Layer 2 of a small transformer language model trained on English Wikipedia (14 layers, counted from 0, width 128). Numbers have three digits each and are written without spaces.
A neuron's activation on a vector x is ReLU(weights . x + bias), where the dot is the dot product.

Input weights of the MLP neurons that the questions are about. A number n stands for (n - 500) times 0.00068.
n68 (bias -0.014): 566637472451357673424521556645414411506561377568482457557375419369489465636515627525352626457518547333574457403548340518503399411500406830605368548483564703533464529526425457512521377330506572427430677396457581555417405515347387651609461568396500668680567519492437707530482549588426512537398284780460450460604339417519549384500579711556610561522554477535446473484322433470593648573322
n80 (bias -0.022): 271659722698369374544563353491392427490380563689464543591190580526310537403488599540409635568503483647556558439587566487286353562541607636476484514599497547458432528540367503391559522507811245713525560252447366448395443589590627429539465408395384585526398417413595491590474429565404385643547462377451431424720584570381542360494584566532648710410545572609555462433624463481377418484601
n91 (bias -0.032): 333464593496595318560805796746578642586302480380430530609647363559586473442504541560464476387410601405530344572394359464431511456387551446458474504683697301370664559524418559551415493452679471701683463518515553416550628236489463456471343345413592383324483325395569365576529699646816385632426322567478560616654215518470599443569624389489488246574791475475671511425504535409470348542655
n93 (bias -0.022): 383543354493634422467632464446538401490464437765418610398672517637455489422425584372533593394503674680543516357453383634500575434526656457290497422374396552456575513442570378365466487351355708464415741428448489313683626500616848470419384593403394278538544594734340655456531640520545564432451684338674458557256619427517449707463368465570576568453493369539497460622507398625390634320359
n97 (bias -0.021): 550487590820428513351411436480629483582519621567280784668699552518222382591466330607619305755457670872373334484408580361393125420445531414340748440354356351461576204654231313587504452549427591551259307394469696579285560440649755378927423642475666553548500540361661541233482588504522444324576337885531639438612504608621553790557312557487388548379483559458344655342576500465476527563359
n120 (bias -0.018): 042583558544426480395625336489598457555513367413613300534384536439641441580512224681398439447484545551544557474387402181542334594492592551504569466560564434504426454787496405592561599562756341769375541358602505540563685476226565336801598569800582468532593286327451844444528442605537488512643491391544426405516472464550435496411544702708744251515651279434364441608163547636529238411561
n147 (bias -0.014): 356746407395513392500379477648493461646518565503446329667396540456602475574610431448398749402517631604390356648567455417506436630408614513588647525566703503580645455599524640250476700538658400533353552537435466470497487362462530339487510295378362453659647490475608484628446645189397523615474647357449596617712412517507365434443540256569711409382490652598440606711409383503418497481415
n165 (bias -0.013): 779518654403167279535611597614551500458367484584374587647441394309707266457548504438535426407507591559416374597407645345355478587483553500343482463467625573344608231392613710610536571569455352607597405475336640475381528451622618447625374543681535626453454537360375510550601668705675645561407401422525569436570511612485378441461525493392614650470359387521191595798304597568410417459572
n168 (bias -0.030): 612474346480519447549503384707490435493333635370446439497607583554538577533387572531601576537586384694637417472490616526298631429409533575545412251469458390579586376395579652520551434551542592604681407392374377346507614376227500447643601581484406557426447613525500408483500490440480596416577685834389350509484487618730151535426510435461468370383470304568487398672484371733627778468416
n178 (bias -0.011): 510494481273409518411584580555416602590383551626639475497389530485459551631456572456587512506512745621469357466460484561555605506369531314506267596597529579494357404515588567621392679528420612568435465293528521374368443410323534506451362466441321537617500597480419390558435576512647400562306480523623703589506168340431780605589442631473399485486585497503704485538456506506481453633485
n185 (bias -0.013): 503572404389445273442493513400503399454379414582534419631676533598468580603545531524314424597603774506406382453240320510601510225490487723528466556590496407599614478656507529487459725565339487597335431392463436433418520444672537427337461537526441141366491435544509601376486737443602437648381585347631473547701513500754550528523380605503621600528467349639472645730535458590397402455584
n197 (bias -0.012): 609355633637334619354539465348442647447469510330442474594537521572330354675479471599626497565493588406500599608504489543378413434395651747568445594533603600169517510456603670425620347478763316430253589427562090338560500307630590525457609518369465594583627397440500619396475397460607447637348466535698349554429247493437590474514557330511554611679362472569274649641656507443607518261620
n209 (bias -0.011): 414553536310531551453531430415644510611452507456599413648525595694589631426400708424406437599471423425340480533415688579561513372490484560570405267599398604532463426528514528582541452475472503523355379540413557500453576482508607532519591617278544535664614637493394573572406418465514431562425580491607350490445470474577470517497500562432565305495418384322588474382521526583536405605562
n233 (bias -0.010): 553417593496424440513513455442406539550331504577587516517520500507479475346661367610440473427491484534548433506493621467477487560271570580484475546486514477421559405552514607511574611536500385575462502571421446451589530569552569575403427509593466560666527516321546508548573479491608454631481401471571457591628480450448487400456520502519453361492613570536506520588528457410343596523478
n234 (bias -0.018): 587308557465644249517500257657659418407418381636595602520342435598457667295483696468446668619483496574709351444524567576556725535429549428515281507371437547552404447540504599507754435454580545601446375662379286524555463425453661611569483624303612504692548414188266444476359463539475462388547522383378543448497420466475454550524538723776489608542383567510490538435664399580582422279680
n245 (bias -0.035): 548706417415709519658568601572398560470430290357699476630668443597507601485318730342523405500531805519468437496434429672266329476191504523221382715421660687492518467614678592465293404484435443789545373586441647523504390534280395492253500685456376605543288544720325515713430608481690454597500455622496381631584348515341558416543311539243632566353538589773351515691407403461566484519512
n247 (bias -0.022): 649487464583467435462437437382482538666403205491361421561800876622533505340404686438546484478509496634500619484405324500377347478580504568559535455508729531419719471298411430491675603394292526227282727382482631439275762508285852414517352434496479496365460682524786496660688600252535363387717574853387416512811396679225391191400496564504362362536274338492215590598500467699590777613465
n288 (bias -0.002): 523508467518475616459533510466433566472500566590494606532434462464434404422633371518463578607534451471540490498538557601506516490498462518555443485558426535417460380513549618504538451416556583343386514482447453506492455330424544444532496528506490625508455568451368563552443442488500565679540432650613596477522474474518498517468528532447453350572609540492438498393567514516493592627488
n292 (bias -0.023): 410675779566730492536460384539446399362452401656720563593751708384398526114445483601528500616402437472571300233393416700477624538368475423573308392335360415463716602492378496463642699660504065644344771637680509430456464387398624652377500709268512326570534407350399492661517579707639488492690425487430449213362339289534628411364603622613618726626549437604353618572452735529493412559500
n306 (bias -0.019): 376562525503443388541408476389415704390433542368426603627637476563483300292607611489289612335393525561395480490639571752619426348503291575551553420597515651452596290470378632303683538397383796463649375415493531545281258432475703490514548369403422539612464511393513487451556577619425486567695344405318447608448496565597339431713486561670600521803397450584398576597507736458535468440398
n309 (bias -0.013): 493620621665443415487474411441286240435496343544457643500527669576350493549475510534429718487493524424631622503595316611646510229484503484386393128491636544412473462541564606464543659453589442608347561503550235526629535484541351421392519573390289421569561625767422615520640566434255438513465504532493648386549441364345669653589457646641510470591432430541472513368522573448470570680500
n313 (bias 0.004): 506693529423320472591436470434390567349467479532526535527538441497535580469637424497481374295435579544495551399463338565457569422390452698551494437561482547463372603430523548548540466349568394387505427537679344673299422653647457494455678506576508608437310471508556489358420557489532517437465557580469596628534600534721369465540361740514494540600674495437452559708486552330531575415460
n347 (bias -0.031): 261582336493381329419620440537526521590299467582485526565590475515604523435346496582606366767612701366655621596300630496692456452468634561291423515716469504543493410521560610489327511433679374609482235419363211300454585603526372554692504301497585438427480429466792583533460615544783482544619279504317255397586496640272471380660558530486647587362522525486401554586447718522493548227577
n362 (bias -0.034): 324571628496461387777531329455463453480457570405662520485483651601614450524504640475437393625516599461376309432191553544614391320508444382197471584713385521580485623630352527675671385627546298410309653512545563210524225547467391380973307382258316682548571364586686713331545404512730615415570449714492512610536270460508395512484596522500560364660393747519304615574620473536319427415727
n369 (bias -0.027): 507615444328579428530667596494601490638325588634717392465270693476533507425579303472319636428361472401721614471394667408487386629377332382489368281678583285419484618630641520225528490588407490659473461420524485534497353366599407435356641343516503397545567458545594467486625592521451500652576767593476430371476503274757790660600360599600423586620497513477465574412480417483478500464413
n372 (bias -0.027): 537582601386412660498493449647546700475338547518383400462406400416548571404624531526426426332450513620486423467333518490502582418547361445527518513425570435432567546449599392578349603441455502380444638605577466449527426532398520616530507405493483497546474630493457536500648634548510530525554505519518715621547391343583536490556513535643535369488542510542352398338359507553422433580556
n384 (bias -0.023): 518550502414492420474460538484456487490450529602467538465460598608517581533507382524534489422506626515509481610348393535384553609544516578498405594565539386517600461465396607490537479450512450515470524508544443527464451401442614508496550508470546498535625468518502398459610522551506573473464481479641442471519527504360496452518531464673602514457429496621447467526517381566402530521378
n389 (bias -0.031): 237596588558500547225545489536583519565372439476602520605520377477548520334470576544481592660519428305394282384411421496511230555466516489707638439413455620423628400581504739462657435488358378748763317527393474422363530508788399628670326409463311461773619655189372640709394448582532400699724434445446476412366492901512332673609651572580566291357358534440536492284470455515381465500665
n411 (bias -0.023): 470349317365328569489617535640366518166477429751566330527515511327607523529496601358251490526540631705828663565391433558224496608496598898366411554412654515533544420621612656359249565519416511468429582419489557485403365521364500547515532489629504529636480474616514628347640346471545269617665411540544425455518559428481419391423504527450644260385590602648383356725482690547444481468485
n413 (bias -0.015): 482554539576390514594594400584433618588478694585642598481415568587497364514414369373651529503538433583641438584421567514354691556369593233634455283580453344561288539611641562585535306430586510427407695180654365465629678534539503407569530539352470406365484366375659552276308351611461592503580526579583493519483514317691711511659356378604394500449497606590393503731347617366531300361611
n477 (bias -0.030): 510547516385445165497600549470399397547442403611683549596582693429467596723589503539628446612601382519439342527200474478566455494512474425667273356559436405475606665509510515253584345526296409624645477487523500529503687525629513280611637370366509484612770503545606439516406580529578418439518405472474637374594497447477426635494449568419320439600532648463551371572518404360439581460445
n480 (bias -0.021): 562754581484406497586580564591532417466208462497643340385448435481521503447418423442273476377257619369589599509566711512417560327252541494388593384661340500662540740593619527622446540481618584390466633268542299620546531552568513466450494535419552544348383368465417643541669482313423631582394671524424551527478513627652424594383437591454467465532435433582426488380485509538500634479618

Each question shows a token from some text and the vector x that enters the MLP there. A number n stands for (n - 500) times 0.0073.

"s": 605407472594390619731335620276443677724588625445573499398487262454487364390369368586516602576601582404347639638578433562493218398499615554400566512466460357501358629383609375610589567626388409361798548617634621421392560442161491695491535243483670440476534581521459253437394483265337774380469465328492630460555444537585513570410636536465541460337418394550646350481494719586531649707741
Which three neurons fire most, strongest first? n372, n247, n480

"-": 475327373478540498628453625235482474535651624525557519524407192452608378445351397424526692580527394435433758475561397508554310545409684600352770750450429313339312677451540636601727435663398429392683431639575593466418474516277595665374477323522757244498482497496585296390369324359342655330427342268606524507709624486663551442371587607542636677493487441580600453470715583517477668649423
Which of these neurons fires most? n384

"or": 554456402487387528608440438367469475571636455454762545456437261438563469620373554530515614677508487335374787553654339527625376518440597684307580548623559391453233662339573477615635443668341390338692395585545651392519446503252521895458470264591732294331572601498528235422355356540418674351584411242532538431513497385631445591346680539412639584343483516521563390444464776501618638650592
Which of these neurons fires most? n347

"th": 565491422526472541651361609273395582546471621479544468441459269489633403627436425613434570732591529297491686559430404511581303292430667563321482524452561564495398722420720478596651516671360374337706361526571579552493524510165669750305420234534730188440482501600533294510354452460404631213346349370495560439593396554583505415441541605425698550358602504440632391646542709575544602658659
Which three neurons fire most, strongest first? n347, n185, n245

"an": 579397531443432508667526552296450579571710636525771547462522306404547333578330365614525574649432490317356657451466252443611340470504610626468653551484489474466396725496631392609738519736237304398588377648594474483456501484210760590319546418505599365464611581492590254411350416438365689458445519184474648516566593288677361568405503501287659521507545467447679338498550688512524569686560
Which of these neurons fires most? n477

".": 554407467498383607613357671328546575605586653541388646483414293358559312424338304485522607575533479434240678589509349563449320461445562644403533624491482429395549616411646595576697424740360280350686484551564546545509472558110608693418429209506611407502563530613398299384389431515256745309500435228604610374596604522551494489459712507558680632398527481563633381478583676542422673744537
Which three neurons fire most, strongest first? n384, n165, n288

"ed": 646422516614535590761443687262484520551734603626567557297422225395670419517397409559577551513518540323372677581470386474437244492425670681318688560520479524444346531345706506691670475667277315436669436642500582411556491440274517694378508324612629286369378630738439213446416351480374712383437515209475601451580479522572461508375564555447648670507471436513569366540391626571515613621561
Which three neurons fire most, strongest first? n165, n245, n313

" L": 629344420536483552654322495327534588468762701512688473435320266514509393472374395531591581526482485357527685610462393567437259483382656547421678585457395291483262646545454572713730389784451422356692380495532564422382469598291669572458569259376725229446612563592566235395361402500442748382354525448578658543634565453643600451353491569375708614369528526487554487463493629404464583745517
Which of these neurons fires most? n413

"re": 594373397503467691623458495261431559595863493498668403393444294404686471543434411546364644614570485436324747593413317448603263537434650519457610585508429377510319660536537495536680497768326446410801475602647495465470362462255639598388627415487686243385576534577474211382332467528339591428413411193612459549646587319544499677351656463399596548444371564496630439599478666494545521733600
Which of these neurons fires most? n185

"o": 549311460501399458562353493355547609459707408494600512472394251431654388607353329613377812590558464367443721466536378586446401548530540598503648624468528421517302704491579439650725475615382399384800380713555568473457426508271605619397459377404681194438581578534494164432370406529392465392348313211618597484625607422707466678406649532410666543474425522617622320518437656525621569655646
The most active neuron and its activation: n234, at about 0.11

"os": 484377350575441581761523508332549640632637576537634486434373165384623397454421296533418681501602572318365616492553394567555255551640699485376653580290404443476435687400639282509673588757430393380660473601603657443480459414320683541250576353419692399521588513588615239429377422389230654327325440252447598478511563439592537690412625450416582576449465535500634513563546613491489705715618
The most active neuron and its activation: n147, at about 0.43

"oc": 625332392484473511697422534396431426521741520489675473447190254564589488522252624547475725627560578310474584430472411506495404524473754671425608678511526305381336759466485524621640396736329373440696286709431443487614551511336579637404472453512828355429489477530421285469453369486339612288429542234479636453651466376584370492378652514392606565381381442368639448533612705512697701708550
Which of these neurons fires most? n234

"im": 511280428381455511759381649422569557516745602515703421289293273562673468485388564563431625651658461265502716475558433530605334545520555597318643539410510555362342756564608411569731476695437244284653356532472440409626425407382543712350441383607665285405529578473461285401432393458441739363394481328461576443636530351590508482369601641398693560459468432442646404575514650456565659705581
Which of these neurons fires most? n234

" Al": 579407448540514515624314473307533591512652628430592420477363218528531394549344417504543526649426512354410667553564335595605268417414469545403627564537471384479313774573556441807841379679324339360617409511505628398504495558219514595633411283383654322361616613635499245442381400450442798392523530322614567539652527432601540468363685550387611510380517639555521424422576724431509657657609
Which of these neurons fires most? n362

"at": 526311291637460598638366479318455501622758661606636512505447261610622302594356549504506658652657401396504722468584383474491358664449618543459615554539512446422347611377520276611708435655341541294730359673543521496520565481213563630438388341541628333454521504425400233316372456510311667314352485118443634378619560267614397641430612619479583671417539501531641477423698538483516619648626
Which of these neurons fires most? n234

" St": 719491430554570647728272513455457649471776560572630495436374164454558294468391382556529511574547557243452605562532352488516166540434710612282549499410465304438374641392516510611665460783494451414681374524616537419401496503271550616467409274372756358549519613757414200534336429447372666305517459500503548530644507500635451476466524576463645622360589625512623399513637652569392555669445
Which of these neurons fires most? n245

" pl": 497291525605506556657404532425503616563661470457628481549388261465713443397301408436616510573488344420260687487511295546642248419378652587401656659440534420341340705460498568645618438845449549321783453486601614372580424504317510649588485177398728436403489553642446278422497298513353680347353418340613592484644376349604453525349686598538665667433382551587594423492626549452457631756573
Which of these neurons fires most? n362

"a": 699457541600414482660371567276366619674806596594427486528505277432536406570346338505464600573738491381398655589580352518569294420492554539389549562390422466487517631416625350680669492677180278283736393658516592442407479488148620567418482265415616424531524623544452276459343440457412721534442498191478589472559589508725437591358638502373594517389511486526586418443548792546502684702587
Which of these neurons fires most? n165

" M": 547281446615396549551352513300522675512714658434572480487415296416551348514352442495610638670453417358451705505600370500624258442357642644432558631564525330368396650456491578781768371777403327341703437444499564425462491523251633698547551332456731344484562552675424232422377457475458699349479433325607633549576453414686539454283598582347562612362524508489567473415615669380534692583490
The most active neuron and its activation: n197, at about 0.67

" the": 560363463616482631667529526293472408574615714394484578444360367402574380470253418522488701684542435464375729612579334589605297530429624489460669530448611377468308767417496438597705515624405299372736429496489487373472571497239593682453428249458663372455573595559435275451278420394318662365505406342619537496720471483648486376314581546477735749462561478550590393418645663472420674675476
Which of these neurons fires most? n80

"—": 419453339435407480730492576350594580685573529630497534420438326424632383508341335303484723520541584293321630438580448507461338471430650523410716601379458409421419653530569459582784428786429410383647432669552470487506390573258630616370534277505660221493536546615692278352361290380309700323349417319477591495621598557627508424327625588614662689480597437539703504593487551538441633683557
Which three neurons fire most, strongest first? n147, n313, n384

"2": 619407339563347617734486584309500540591755682484677563383385478482578307526356358498564673551590440381496810572574276544514211498364617527431600596389389337484482654373506369741654435745210368463570427616571532533534422501292694681332400302467643213507462508504699300428459315507350618345394406336509597441620706494686549518407545409483586487407662422495606411562536541560552506691624
The most active neuron and its activation: n413, at about 0.21

" in": 566365393565469591687450632230633558619654671544606601314509238397542453387300324448612643624521530391318651571675280555556256502431643621392537542367561416404399633468577453580732485652320430380619429586502609399572462530151577526428481142565759319356494585639503305484363430450396683462363498375580575459557588465632472538334568515552690547341471489493480448599646635602412723630530
The most active neuron and its activation: n93, at about 0.3

"ab": 599355447436487509711459541403431457599821662482807517409366284558632375553449388531399481563669557378483678556406310379508407389541596623467690537469505440442391568446525445562738418797149322456708380642602521450567395403204700507343543317474602313387513533502537323388347527460345711497387550306545765458551595400645361529541537304324718445563490481538658365510491741581475622621566
The two highest activations, in order: n185, n147

"g": 603371386499484532643493690369469605624626565562600498431427339540608470681378476574540633636655477239438610582543412598555262294390545676298601615524485395436339625386596450676647358655317436367734412611501618590520551479276660699354505254545744255453567530532281315409396529321345694331353377199525618436558495409644399555489641467327697577357428360533658385565567645465446696634624
The most active neuron and its activation: n185, at about 0.29

"al": 436339448538416514635494470287439483483772653509778484341422296488455339553438528514545688551689515262406741607444291569549263450414616521390606620516458339419471643510553522641646543702430375484725359598638529451497583450197636656301590194479703349463540596512640280483443453424423699425459621164413600485722530279559433548520668505455613414439445433515655378477410750471473521651659
Which of these neurons fires most? n120

"es": 490415490525521517735365456333467647607711605518674515366411356481590445458473237570431622644629594310363608602441280439462206480525573510486548496409501365602320745516638445512747599690325362493773453665665573506424408359205523535349602368588642406413535573590513250281322455418432717362429559223486552429560554436531595644442485502454685475472560439485637276506560722618587548705525
Which three neurons fire most, strongest first? n120, n369, n384

"is": 538394436687540549710452478320426625606624687407530516438453192469546364419300429571603673678559481421319621479560329533593221545495537507309636536505464296441466721520558513467687586810253347332635490616604721440461472479316452755447510394538616440495504607507388277429322422466235756288404478327348553455582484435637570581339590525403653560323441421566613467563621676545444656789647
The most active neuron and its activation: n292, at about 0.32

"ac": 649241419458490584719480514354413491450704526522633424507308247584676479596451508423469782624545537395425592504384385564377271693546645576342584762453605450477320673418614495564604441706277448384725351599543596452493454544299608683359530381443768215476534501583556178389546338447508700341384469187334585455592517371655427569498574463335657525368438500531527523527625582480574618682579
The most active neuron and its activation: n411, at about 0.85

"el": 555571431504420491685397531314397543658705680475670515403462333454443383638423262686501530590476508332268814612491306457530320379423602539438677639394351454604360672553618461404721561765287397350666387627611574454518528385157569513354468317547550376458530609534619269456469424424418671378390562337471645570642540425529421585437643434415738560509548375471535376487552686621370574742653
Which of these neurons fires most? n147

"ig": 581389314499528443735537617410455572590720554483539647334407265537478385642348511533506681654544492262470709609490321669628260583461542657415591476475357410555443638372475367593677446723210413420691400627581589457581478423242719627384488357578654334465523519466376185358459507456406720216420478261555508335543569510637415559443542531494678634334455498452516416528666529625558650626589
Which of these neurons fires most? n93

"ce": 612425384501539624703330562349419719612786506410319478464483281550585576528385446469520623558533438510415668570472346632513282418470488597482521584491520350487248675312697529543689483515378263351792379544576526436585551481190455751447417437496628362366587510668321281477315424465504638310455514245539525436724475431579413618386638422411653545365441470540638275568583684613616610772662
The two highest activations, in order: n168, n245

"nd": 404399416607530540637422586230521618525727548552596434429375172590577442549445484563607625636586539381425618481608356449433267467308686655399709557487525329475303580450552492462669502735419508338753370540436657421543441519291604862420491310586742161399463561588390396531502451530324637301321518255590613373592477389503348610328575476530618757392469475537676384449439717448451623769575
Which of these neurons fires most? n93

"y": 568507623558355595653395446316466535655750593372627551269341319518536404542393423537504637615627534307561708493484363525610260398471483562295426535397494344407433615405688418560714513689412359482725430668644544619512441493189410674265372254493644376525539530517484221400347470495288669421403492274565711462519573382622514566428561543517654596530529494485586444483663725502390669714646
Which three neurons fire most, strongest first? n309, n369, n313

"m": 569285571487408560609447624343386704537699515429572377394515320430654417638322428544514652628477382434331791531522425459667264399419702621343610534480621378389391714516527473553658541724233342291755486491562502452471530352155661702464561305486622392499555562540372282382423460441462716496472547328534634476643485476687503686425568452313639577426536467424602271522622597414517566629621
Which of these neurons fires most? n197

"am": 557477522431371548675485648432423573615620616392656503389531205493660250624322492588459604520591480387457720550560411573567259431394570591341559677443482502285437752346616370665641428701246255382709325542577623351531583426240661586424403316487678375385542582481478224381411510418380696371485514349424574470664440527566486523402667576416688476438505475521655422517481709538609620681676
The most active neuron and its activation: n91, at about 0.66

" |": 549386358502434642685289605205534626645643618505489651547352296375537324387329385442571683564418403348405696572578380482589272488321556599334602609465457440482445654430585538544676430762296353337676431608536610484431515620189554658486552172607618357427581590608377350418404481458322679327582583354562579370633516505668532594343699566472601560447511440587695378339653581499426612705605
Which of these neurons fires most? n288

" N": 610334415529477584659310512320445727514726658505672528365332189421569338474312398525544540629522551359503684533636355538636244454398625573453575644421476329380376654480527517737770376724482417452622380567473540426441423522261732492464444318522719302441548512638516216372364550409385654275427404499653587502581526542666475462346582602393619579394545546426596485438484754486539628686541
Which of these neurons fires most? n97

"en": 518415492479466573703607555297581593609600638408597461374426285497698425565363481581461685762354515380342770578513303505579264517452680540471671512452490394386357700436598524626672529801247365443681390565587501480470541492258615585388552283569514356476514617445404210429481326451362611454298480311471607494551500239693457666372665435423602614482515419521656356422486657490515704674574
Which of these neurons fires most? n369

" f": 567214382582500655633361508392432545592612638532613625402418318460675378507386360408531522589567458371367776559536321493560318502379602556491644612491509448428260678549438458699714449712257431322888417508520361460570500555228632689515477225454597371450482651586413354362313398473354732355380484300689663428649373393710470538410616548471705561424450516490551420539661606420499643610521
Which three neurons fire most, strongest first? n413, n288, n313